Layer 4 of a small transformer language model trained on English Wikipedia (10 layers, counted from 0, width 128).
Take only the direct path to the model's output, skipping the later layers: a vector added to the residual stream pushes a token's score in proportion to its dot product with that token's output vector.

Output vectors of the tokens that the questions are about. A number n stands for (n - 128) times 0.0092.
"emb": 143, 71, 184, 92, 196, 117, 102, 162, 71, 76, 223, 121, 163, 71, 123, 123, 182, 136, 107, 133, 148, 191, 140, 192, 93, 98, 108, 123, 120, 106, 143, 134, 186, 204, 64, 185, 143, 133, 184, 143, 97, 102, 75, 26, 135, 99, 135, 145, 160, 146, 73, 142, 218, 151, 152, 44, 57, 205, 159, 129, 86, 60, 156, 162, 90, 80, 167, 163, 88, 204, 175, 50, 140, 128, 139, 60, 178, 216, 77, 110, 93, 112, 150, 106, 70, 64, 108, 155, 184, 148, 139, 107, 98, 82, 162, 68, 150, 158, 249, 179, 114, 121, 85, 131, 145, 112, 164, 144, 81, 92, 100, 189, 137, 93, 109, 67, 145, 143, 141, 109, 162, 143, 96, 80, 83, 118, 160, 123
"ie": 142, 73, 46, 179, 39, 115, 215, 139, 80, 209, 149, 175, 82, 138, 157, 117, 160, 141, 94, 91, 106, 79, 110, 141, 91, 166, 124, 118, 137, 139, 76, 175, 157, 67, 139, 200, 141, 94, 104, 152, 145, 181, 178, 157, 141, 97, 93, 119, 132, 234, 116, 83, 92, 144, 84, 115, 160, 133, 161, 103, 151, 93, 129, 145, 52, 143, 109, 60, 149, 127, 186, 180, 99, 119, 113, 140, 206, 99, 138, 47, 78, 217, 67, 183, 81, 76, 192, 38, 183, 201, 104, 125, 160, 97, 153, 101, 147, 97, 130, 101, 170, 82, 167, 129, 169, 73, 116, 208, 161, 155, 98, 80, 212, 138, 144, 140, 101, 114, 121, 148, 129, 144, 124, 109, 94, 53, 116, 155
"ver": 102, 144, 84, 169, 162, 93, 94, 124, 46, 38, 147, 106, 160, 117, 115, 152, 105, 122, 82, 42, 177, 161, 142, 124, 104, 132, 145, 194, 189, 149, 147, 57, 158, 179, 117, 143, 180, 205, 160, 128, 31, 124, 190, 209, 147, 103, 57, 80, 117, 133, 126, 137, 202, 100, 124, 151, 89, 116, 112, 113, 114, 138, 134, 109, 103, 93, 124, 161, 129, 125, 98, 29, 161, 207, 174, 159, 109, 124, 109, 44, 185, 220, 215, 142, 142, 101, 109, 99, 123, 123, 127, 194, 166, 102, 108, 157, 132, 181, 179, 74, 102, 154, 128, 82, 102, 105, 97, 98, 79, 155, 134, 56, 175, 161, 46, 111, 171, 134, 132, 171, 126, 121, 109, 166, 135, 164, 91, 105
" University": 150, 124, 161, 43, 162, 224, 139, 197, 49, 173, 141, 190, 157, 82, 78, 159, 111, 65, 175, 109, 83, 122, 148, 76, 28, 144, 191, 159, 141, 85, 115, 140, 136, 119, 127, 148, 112, 65, 143, 119, 74, 151, 147, 127, 144, 81, 111, 50, 155, 86, 93, 23, 212, 147, 90, 119, 108, 172, 186, 133, 45, 75, 137, 184, 134, 107, 143, 114, 62, 97, 91, 173, 192, 94, 206, 59, 106, 177, 143, 81, 76, 151, 143, 112, 176, 108, 200, 124, 195, 153, 92, 230, 124, 82, 85, 100, 147, 114, 150, 202, 111, 100, 212, 210, 154, 181, 114, 141, 118, 208, 185, 74, 112, 123, 144, 121, 82, 136, 184, 58, 112, 165, 172, 121, 99, 51, 152, 59
"ational": 188, 43, 146, 35, 90, 184, 145, 198, 102, 189, 98, 220, 79, 78, 117, 169, 149, 117, 119, 122, 135, 150, 84, 183, 113, 103, 71, 190, 156, 124, 120, 122, 182, 128, 63, 82, 65, 48, 192, 48, 137, 149, 181, 104, 61, 82, 199, 114, 188, 91, 75, 98, 222, 177, 171, 119, 160, 117, 93, 88, 139, 68, 166, 175, 114, 86, 192, 108, 199, 67, 111, 131, 152, 142, 160, 158, 141, 121, 153, 150, 114, 180, 86, 87, 139, 161, 88, 147, 56, 109, 105, 123, 132, 141, 85, 179, 168, 110, 30, 157, 160, 115, 163, 110, 189, 123, 187, 164, 149, 124, 216, 150, 146, 168, 167, 171, 193, 86, 192, 24, 35, 61, 131, 51, 143, 61, 118, 85
"ins": 170, 120, 142, 111, 189, 140, 128, 141, 146, 105, 92, 157, 160, 171, 131, 134, 178, 134, 119, 133, 139, 161, 119, 102, 94, 168, 153, 124, 109, 49, 127, 166, 170, 121, 36, 167, 137, 185, 184, 163, 140, 104, 69, 62, 172, 211, 73, 107, 107, 76, 104, 94, 170, 138, 140, 67, 43, 116, 101, 164, 58, 149, 111, 121, 118, 92, 52, 144, 121, 42, 119, 163, 118, 84, 125, 157, 215, 170, 137, 120, 165, 83, 153, 90, 128, 147, 122, 134, 216, 130, 124, 144, 134, 166, 221, 121, 191, 199, 101, 125, 164, 36, 120, 145, 57, 124, 101, 175, 133, 70, 140, 61, 152, 60, 134, 194, 124, 60, 111, 140, 157, 71, 72, 168, 158, 109, 150, 156
"ud": 134, 138, 68, 108, 95, 116, 151, 166, 84, 135, 152, 97, 104, 90, 96, 78, 129, 149, 190, 196, 128, 151, 96, 102, 167, 144, 102, 116, 148, 109, 108, 144, 162, 122, 192, 158, 108, 141, 136, 160, 165, 156, 94, 96, 125, 54, 155, 98, 133, 82, 136, 133, 137, 127, 106, 188, 139, 123, 159, 96, 195, 77, 128, 140, 149, 84, 203, 117, 87, 168, 95, 125, 129, 220, 181, 210, 79, 154, 97, 59, 115, 129, 152, 160, 95, 149, 117, 115, 170, 139, 127, 171, 137, 192, 149, 120, 80, 109, 153, 77, 82, 158, 146, 145, 102, 109, 184, 48, 91, 200, 180, 96, 115, 87, 196, 62, 163, 80, 113, 65, 137, 171, 55, 118, 70, 130, 137, 122
"s:": 166, 174, 95, 151, 189, 126, 112, 128, 197, 43, 82, 162, 150, 146, 97, 175, 120, 80, 164, 60, 115, 126, 118, 163, 75, 163, 155, 123, 101, 122, 183, 142, 157, 151, 189, 79, 57, 125, 25, 124, 192, 145, 128, 129, 162, 78, 135, 139, 61, 73, 156, 137, 174, 130, 136, 171, 116, 90, 135, 173, 135, 135, 174, 202, 31, 95, 109, 61, 36, 86, 146, 125, 210, 16, 113, 152, 85, 58, 125, 161, 164, 154, 133, 66, 141, 133, 125, 25, 149, 151, 122, 103, 194, 133, 170, 208, 171, 201, 170, 193, 182, 16, 78, 147, 120, 96, 149, 173, 179, 161, 55, 93, 55, 198, 132, 48, 147, 170, 118, 126, 49, 196, 145, 116, 195, 46, 172, 86
" cent": 186, 112, 140, 168, 149, 142, 127, 132, 189, 80, 104, 170, 92, 108, 153, 100, 111, 61, 171, 138, 197, 68, 159, 145, 194, 65, 171, 132, 96, 129, 193, 204, 135, 219, 130, 203, 147, 140, 152, 132, 147, 139, 138, 126, 67, 126, 80, 157, 98, 113, 72, 165, 148, 26, 139, 142, 129, 132, 132, 130, 120, 111, 92, 149, 174, 86, 150, 126, 108, 143, 103, 175, 151, 111, 169, 101, 96, 141, 102, 110, 166, 128, 124, 125, 85, 127, 170, 84, 120, 44, 78, 118, 110, 63, 90, 99, 105, 55, 92, 162, 185, 198, 84, 202, 110, 113, 222, 171, 29, 75, 198, 80, 145, 131, 112, 83, 188, 120, 121, 113, 126, 182, 132, 71, 115, 140, 95, 126

Each question shows what one neuron of this layer's MLP adds at an activation of 1. A number n stands for (n - 128) times 0.0017.

n109: 142, 127, 125, 103, 76, 142, 138, 151, 101, 98, 129, 139, 130, 160, 146, 172, 142, 145, 131, 115, 112, 137, 117, 132, 128, 107, 114, 146, 146, 175, 129, 137, 98, 131, 168, 135, 123, 162, 121, 112, 112, 106, 141, 96, 134, 126, 122, 84, 137, 143, 123, 133, 111, 130, 127, 152, 144, 127, 80, 121, 144, 139, 90, 131, 132, 144, 148, 116, 82, 119, 126, 129, 131, 154, 135, 157, 80, 200, 137, 83, 94, 133, 140, 144, 89, 141, 130, 134, 122, 116, 118, 116, 106, 88, 143, 155, 94, 143, 129, 149, 125, 127, 100, 90, 137, 112, 154, 107, 103, 129, 141, 107, 98, 160, 125, 133, 134, 114, 117, 151, 130, 177, 139, 145, 150, 102, 150, 129
Which three tokens does it push up most, strongest first? "ud", "ver", " cent"

n489: 140, 135, 129, 110, 157, 150, 136, 102, 90, 125, 135, 129, 91, 117, 156, 116, 147, 80, 121, 142, 174, 142, 105, 84, 136, 117, 184, 103, 112, 124, 123, 121, 145, 109, 119, 125, 157, 83, 108, 125, 159, 161, 146, 127, 139, 138, 79, 186, 127, 96, 137, 143, 153, 128, 105, 98, 111, 140, 130, 167, 139, 121, 161, 129, 117, 131, 111, 144, 147, 128, 129, 141, 144, 134, 138, 89, 141, 117, 147, 122, 116, 154, 108, 135, 134, 110, 85, 126, 184, 153, 112, 120, 159, 89, 110, 103, 131, 136, 67, 142, 107, 104, 160, 120, 124, 168, 135, 95, 142, 138, 133, 117, 102, 120, 139, 119, 173, 173, 152, 91, 113, 113, 145, 87, 132, 130, 130, 122
Which two tokens does it push up most, strongest first? " University", "ational"

n75: 145, 151, 155, 126, 120, 90, 107, 127, 138, 89, 107, 136, 174, 174, 110, 145, 112, 129, 127, 162, 156, 142, 127, 82, 164, 106, 151, 143, 88, 121, 126, 127, 109, 130, 119, 174, 114, 144, 125, 123, 140, 119, 114, 110, 128, 105, 123, 116, 133, 134, 143, 147, 117, 99, 127, 122, 150, 145, 160, 123, 102, 92, 146, 154, 157, 125, 119, 142, 139, 97, 129, 115, 164, 139, 100, 123, 120, 123, 127, 131, 145, 127, 108, 120, 116, 93, 133, 123, 85, 166, 91, 136, 146, 138, 120, 126, 162, 106, 134, 147, 167, 163, 85, 131, 125, 102, 110, 144, 103, 150, 133, 107, 118, 115, 169, 155, 112, 92, 129, 136, 133, 121, 76, 109, 160, 151, 145, 135
Which of these tokens does it push up most? " cent"

n158: 96, 124, 144, 120, 183, 140, 148, 104, 142, 149, 110, 133, 125, 102, 168, 177, 187, 134, 103, 171, 120, 115, 144, 108, 122, 123, 113, 121, 88, 132, 133, 127, 161, 68, 139, 123, 129, 119, 118, 112, 156, 146, 155, 173, 143, 139, 100, 116, 124, 138, 143, 135, 115, 147, 119, 135, 113, 143, 125, 144, 136, 106, 145, 120, 138, 118, 155, 133, 87, 92, 134, 131, 184, 103, 133, 139, 99, 190, 150, 166, 136, 134, 77, 116, 122, 138, 118, 120, 155, 108, 115, 165, 118, 150, 122, 124, 157, 111, 65, 129, 115, 114, 90, 121, 118, 115, 137, 96, 117, 100, 118, 135, 119, 136, 110, 158, 140, 133, 135, 121, 112, 139, 135, 135, 118, 138, 158, 88
Which of these tokens does it push down most? "ver"

n748: 121, 125, 176, 121, 109, 77, 88, 98, 140, 134, 113, 127, 97, 121, 122, 126, 111, 148, 201, 141, 152, 112, 123, 167, 117, 134, 164, 125, 127, 131, 96, 142, 133, 93, 128, 115, 161, 171, 147, 114, 127, 106, 166, 122, 120, 141, 131, 127, 148, 123, 108, 167, 101, 138, 120, 126, 130, 129, 123, 149, 110, 144, 163, 132, 138, 120, 125, 133, 112, 165, 136, 92, 123, 161, 135, 109, 110, 131, 131, 131, 107, 154, 148, 111, 168, 164, 125, 110, 73, 217, 128, 113, 141, 125, 142, 107, 156, 94, 91, 124, 127, 121, 129, 138, 112, 129, 122, 88, 133, 127, 103, 135, 128, 95, 127, 137, 132, 163, 139, 166, 124, 113, 130, 124, 114, 139, 117, 124
Which of these tokens does it push down most? " University"

n712: 124, 182, 122, 138, 108, 125, 102, 144, 129, 131, 106, 106, 138, 131, 43, 96, 156, 112, 86, 157, 105, 205, 172, 185, 138, 104, 175, 111, 127, 126, 177, 137, 136, 127, 138, 98, 112, 122, 147, 122, 106, 141, 134, 121, 127, 123, 122, 120, 138, 138, 99, 132, 128, 110, 99, 113, 97, 142, 104, 107, 113, 119, 138, 95, 129, 129, 149, 108, 112, 153, 125, 101, 105, 138, 116, 181, 129, 144, 131, 138, 133, 123, 124, 127, 168, 132, 122, 111, 169, 140, 115, 146, 144, 140, 106, 113, 124, 143, 111, 104, 145, 158, 140, 118, 147, 127, 175, 148, 132, 104, 104, 124, 111, 114, 118, 158, 112, 150, 77, 120, 146, 126, 150, 140, 111, 124, 162, 134
Which of these tokens does it push up most? "emb"

n548: 87, 107, 164, 102, 146, 125, 110, 154, 175, 152, 134, 129, 131, 127, 151, 132, 106, 155, 135, 121, 112, 145, 114, 165, 107, 131, 107, 151, 83, 107, 120, 145, 135, 100, 137, 123, 109, 86, 121, 139, 132, 133, 111, 119, 136, 94, 156, 158, 161, 88, 168, 137, 150, 134, 142, 146, 155, 115, 139, 122, 138, 124, 137, 123, 122, 116, 105, 112, 147, 124, 138, 152, 117, 148, 120, 111, 98, 129, 155, 116, 127, 109, 89, 82, 137, 147, 110, 149, 122, 142, 139, 137, 132, 156, 131, 83, 130, 78, 113, 134, 145, 146, 112, 165, 125, 172, 130, 122, 117, 101, 94, 92, 123, 87, 165, 117, 123, 142, 138, 114, 140, 158, 162, 127, 163, 101, 124, 141
Which of these tokens does it push up most? "ational"

n174: 138, 117, 101, 113, 126, 153, 119, 111, 121, 157, 133, 131, 124, 106, 134, 159, 120, 169, 141, 129, 102, 84, 114, 152, 143, 124, 96, 162, 118, 138, 94, 129, 136, 128, 119, 96, 108, 130, 127, 126, 139, 165, 125, 124, 132, 116, 163, 129, 103, 130, 121, 144, 105, 131, 151, 147, 120, 136, 160, 161, 133, 110, 123, 131, 190, 109, 130, 113, 86, 136, 123, 115, 170, 98, 142, 168, 144, 122, 137, 134, 123, 116, 101, 129, 107, 134, 142, 132, 115, 138, 121, 120, 138, 124, 117, 106, 139, 144, 88, 120, 107, 140, 112, 125, 142, 98, 149, 121, 169, 93, 110, 161, 145, 93, 118, 127, 94, 114, 94, 134, 141, 133, 111, 122, 155, 109, 161, 135
Which of these tokens does it push up most? "ational"

n304: 172, 161, 117, 113, 143, 109, 159, 172, 81, 141, 92, 90, 128, 139, 115, 135, 149, 147, 145, 142, 140, 162, 137, 94, 176, 119, 113, 129, 115, 155, 99, 115, 93, 127, 163, 129, 129, 120, 117, 161, 89, 116, 91, 131, 146, 147, 127, 162, 135, 152, 76, 180, 145, 134, 176, 160, 114, 140, 118, 142, 84, 114, 155, 122, 79, 154, 93, 132, 119, 166, 118, 159, 84, 103, 134, 120, 111, 109, 121, 168, 139, 115, 167, 135, 127, 136, 141, 137, 136, 136, 106, 142, 112, 161, 120, 149, 91, 129, 114, 137, 149, 111, 124, 100, 112, 155, 130, 114, 99, 159, 100, 150, 109, 138, 126, 104, 53, 137, 106, 138, 124, 132, 109, 138, 122, 135, 113, 87
Which of these tokens does it push down most? "ational"

n574: 160, 151, 130, 147, 117, 109, 133, 125, 130, 112, 117, 119, 125, 120, 95, 176, 129, 90, 124, 166, 98, 117, 145, 119, 147, 177, 123, 116, 169, 148, 172, 125, 124, 141, 156, 142, 103, 125, 120, 126, 136, 137, 158, 121, 117, 106, 145, 132, 135, 100, 107, 103, 163, 119, 149, 103, 125, 93, 108, 119, 144, 149, 156, 115, 144, 143, 114, 127, 145, 132, 144, 108, 138, 154, 154, 100, 83, 144, 118, 84, 137, 157, 146, 124, 122, 147, 121, 127, 118, 116, 144, 113, 148, 125, 140, 145, 110, 119, 137, 157, 121, 114, 123, 131, 129, 123, 92, 139, 160, 99, 118, 121, 140, 75, 104, 118, 117, 153, 155, 133, 108, 170, 143, 123, 108, 85, 140, 92
Which of these tokens does it push up most? "s:"

n681: 116, 128, 103, 117, 180, 154, 108, 123, 138, 148, 134, 120, 183, 81, 96, 154, 139, 161, 115, 168, 161, 108, 135, 103, 147, 97, 130, 141, 142, 158, 64, 164, 151, 126, 148, 97, 121, 156, 128, 143, 117, 130, 116, 157, 82, 133, 136, 121, 176, 147, 128, 134, 135, 137, 123, 129, 150, 104, 108, 100, 88, 132, 100, 146, 137, 123, 95, 101, 91, 99, 156, 118, 108, 74, 121, 126, 124, 169, 116, 108, 93, 112, 180, 122, 113, 141, 126, 143, 98, 145, 139, 131, 105, 129, 123, 174, 140, 139, 69, 137, 99, 118, 113, 130, 111, 120, 99, 137, 182, 135, 109, 156, 111, 107, 126, 111, 112, 176, 135, 84, 131, 146, 166, 104, 156, 150, 164, 144
Which three tokens does it push up most, strongest first? " University", "s:", "ational"

n669: 87, 133, 95, 122, 116, 113, 127, 139, 162, 168, 124, 96, 99, 162, 117, 195, 160, 140, 138, 132, 133, 91, 161, 126, 116, 161, 93, 154, 146, 129, 146, 147, 92, 116, 156, 152, 80, 125, 98, 123, 155, 113, 106, 133, 93, 151, 140, 122, 152, 122, 138, 112, 129, 111, 131, 127, 127, 115, 126, 135, 108, 125, 158, 147, 150, 127, 115, 110, 102, 124, 125, 148, 115, 125, 155, 129, 156, 110, 140, 129, 136, 111, 149, 144, 103, 104, 129, 121, 129, 161, 144, 89, 120, 158, 171, 123, 103, 150, 129, 117, 98, 72, 96, 121, 126, 112, 136, 166, 120, 179, 123, 128, 152, 120, 141, 106, 129, 133, 108, 155, 136, 149, 136, 122, 156, 147, 119, 114
Which two tokens does it push up most, strongest first? "s:", "ie"

n506: 126, 122, 111, 113, 96, 124, 115, 122, 148, 111, 133, 126, 134, 154, 145, 124, 142, 156, 104, 119, 112, 154, 122, 121, 102, 118, 124, 113, 115, 114, 69, 146, 130, 165, 136, 163, 125, 129, 91, 124, 105, 153, 153, 137, 150, 129, 141, 140, 127, 152, 188, 100, 144, 123, 114, 145, 110, 122, 145, 152, 108, 109, 154, 111, 145, 113, 131, 157, 129, 142, 117, 148, 106, 145, 146, 117, 150, 119, 106, 139, 123, 109, 123, 99, 140, 135, 109, 139, 129, 114, 150, 114, 121, 132, 120, 123, 125, 144, 109, 122, 103, 118, 156, 137, 102, 118, 121, 160, 144, 151, 143, 130, 108, 94, 117, 144, 122, 151, 121, 142, 135, 111, 133, 153, 129, 127, 112, 127
Which of these tokens does it push down most? " cent"

n557: 136, 144, 114, 145, 172, 128, 151, 107, 138, 92, 134, 111, 126, 130, 146, 104, 140, 75, 94, 147, 116, 118, 141, 113, 154, 148, 140, 132, 134, 166, 139, 115, 132, 117, 99, 95, 134, 129, 116, 109, 136, 159, 158, 137, 125, 109, 128, 163, 143, 151, 150, 135, 140, 163, 133, 136, 170, 106, 104, 111, 144, 141, 122, 112, 137, 97, 90, 106, 147, 107, 146, 131, 119, 152, 144, 131, 65, 127, 99, 152, 109, 165, 132, 142, 110, 92, 108, 115, 142, 125, 110, 110, 128, 120, 146, 102, 140, 129, 176, 87, 116, 125, 104, 114, 79, 107, 101, 122, 169, 113, 113, 135, 157, 136, 146, 85, 120, 143, 109, 131, 122, 111, 154, 113, 132, 125, 196, 103
Which three tokens does it push up most, strongest first? "s:", "ver", "ie"

n457: 152, 151, 143, 149, 108, 163, 95, 145, 114, 138, 142, 139, 147, 116, 115, 109, 134, 112, 114, 104, 136, 99, 151, 112, 160, 118, 118, 95, 162, 147, 140, 98, 111, 134, 151, 131, 120, 137, 139, 145, 157, 139, 86, 105, 134, 146, 119, 110, 129, 154, 142, 157, 149, 112, 129, 131, 120, 115, 134, 149, 139, 143, 109, 121, 157, 95, 107, 106, 118, 187, 157, 140, 131, 131, 156, 127, 110, 157, 73, 139, 149, 138, 135, 106, 128, 131, 181, 109, 135, 139, 143, 91, 147, 135, 110, 131, 124, 80, 83, 133, 107, 137, 120, 54, 150, 112, 142, 103, 147, 147, 113, 95, 114, 117, 106, 118, 137, 112, 126, 142, 139, 128, 136, 127, 155, 173, 152, 70
Which three tokens does it push up most, strongest first? " cent", "ud", "ver"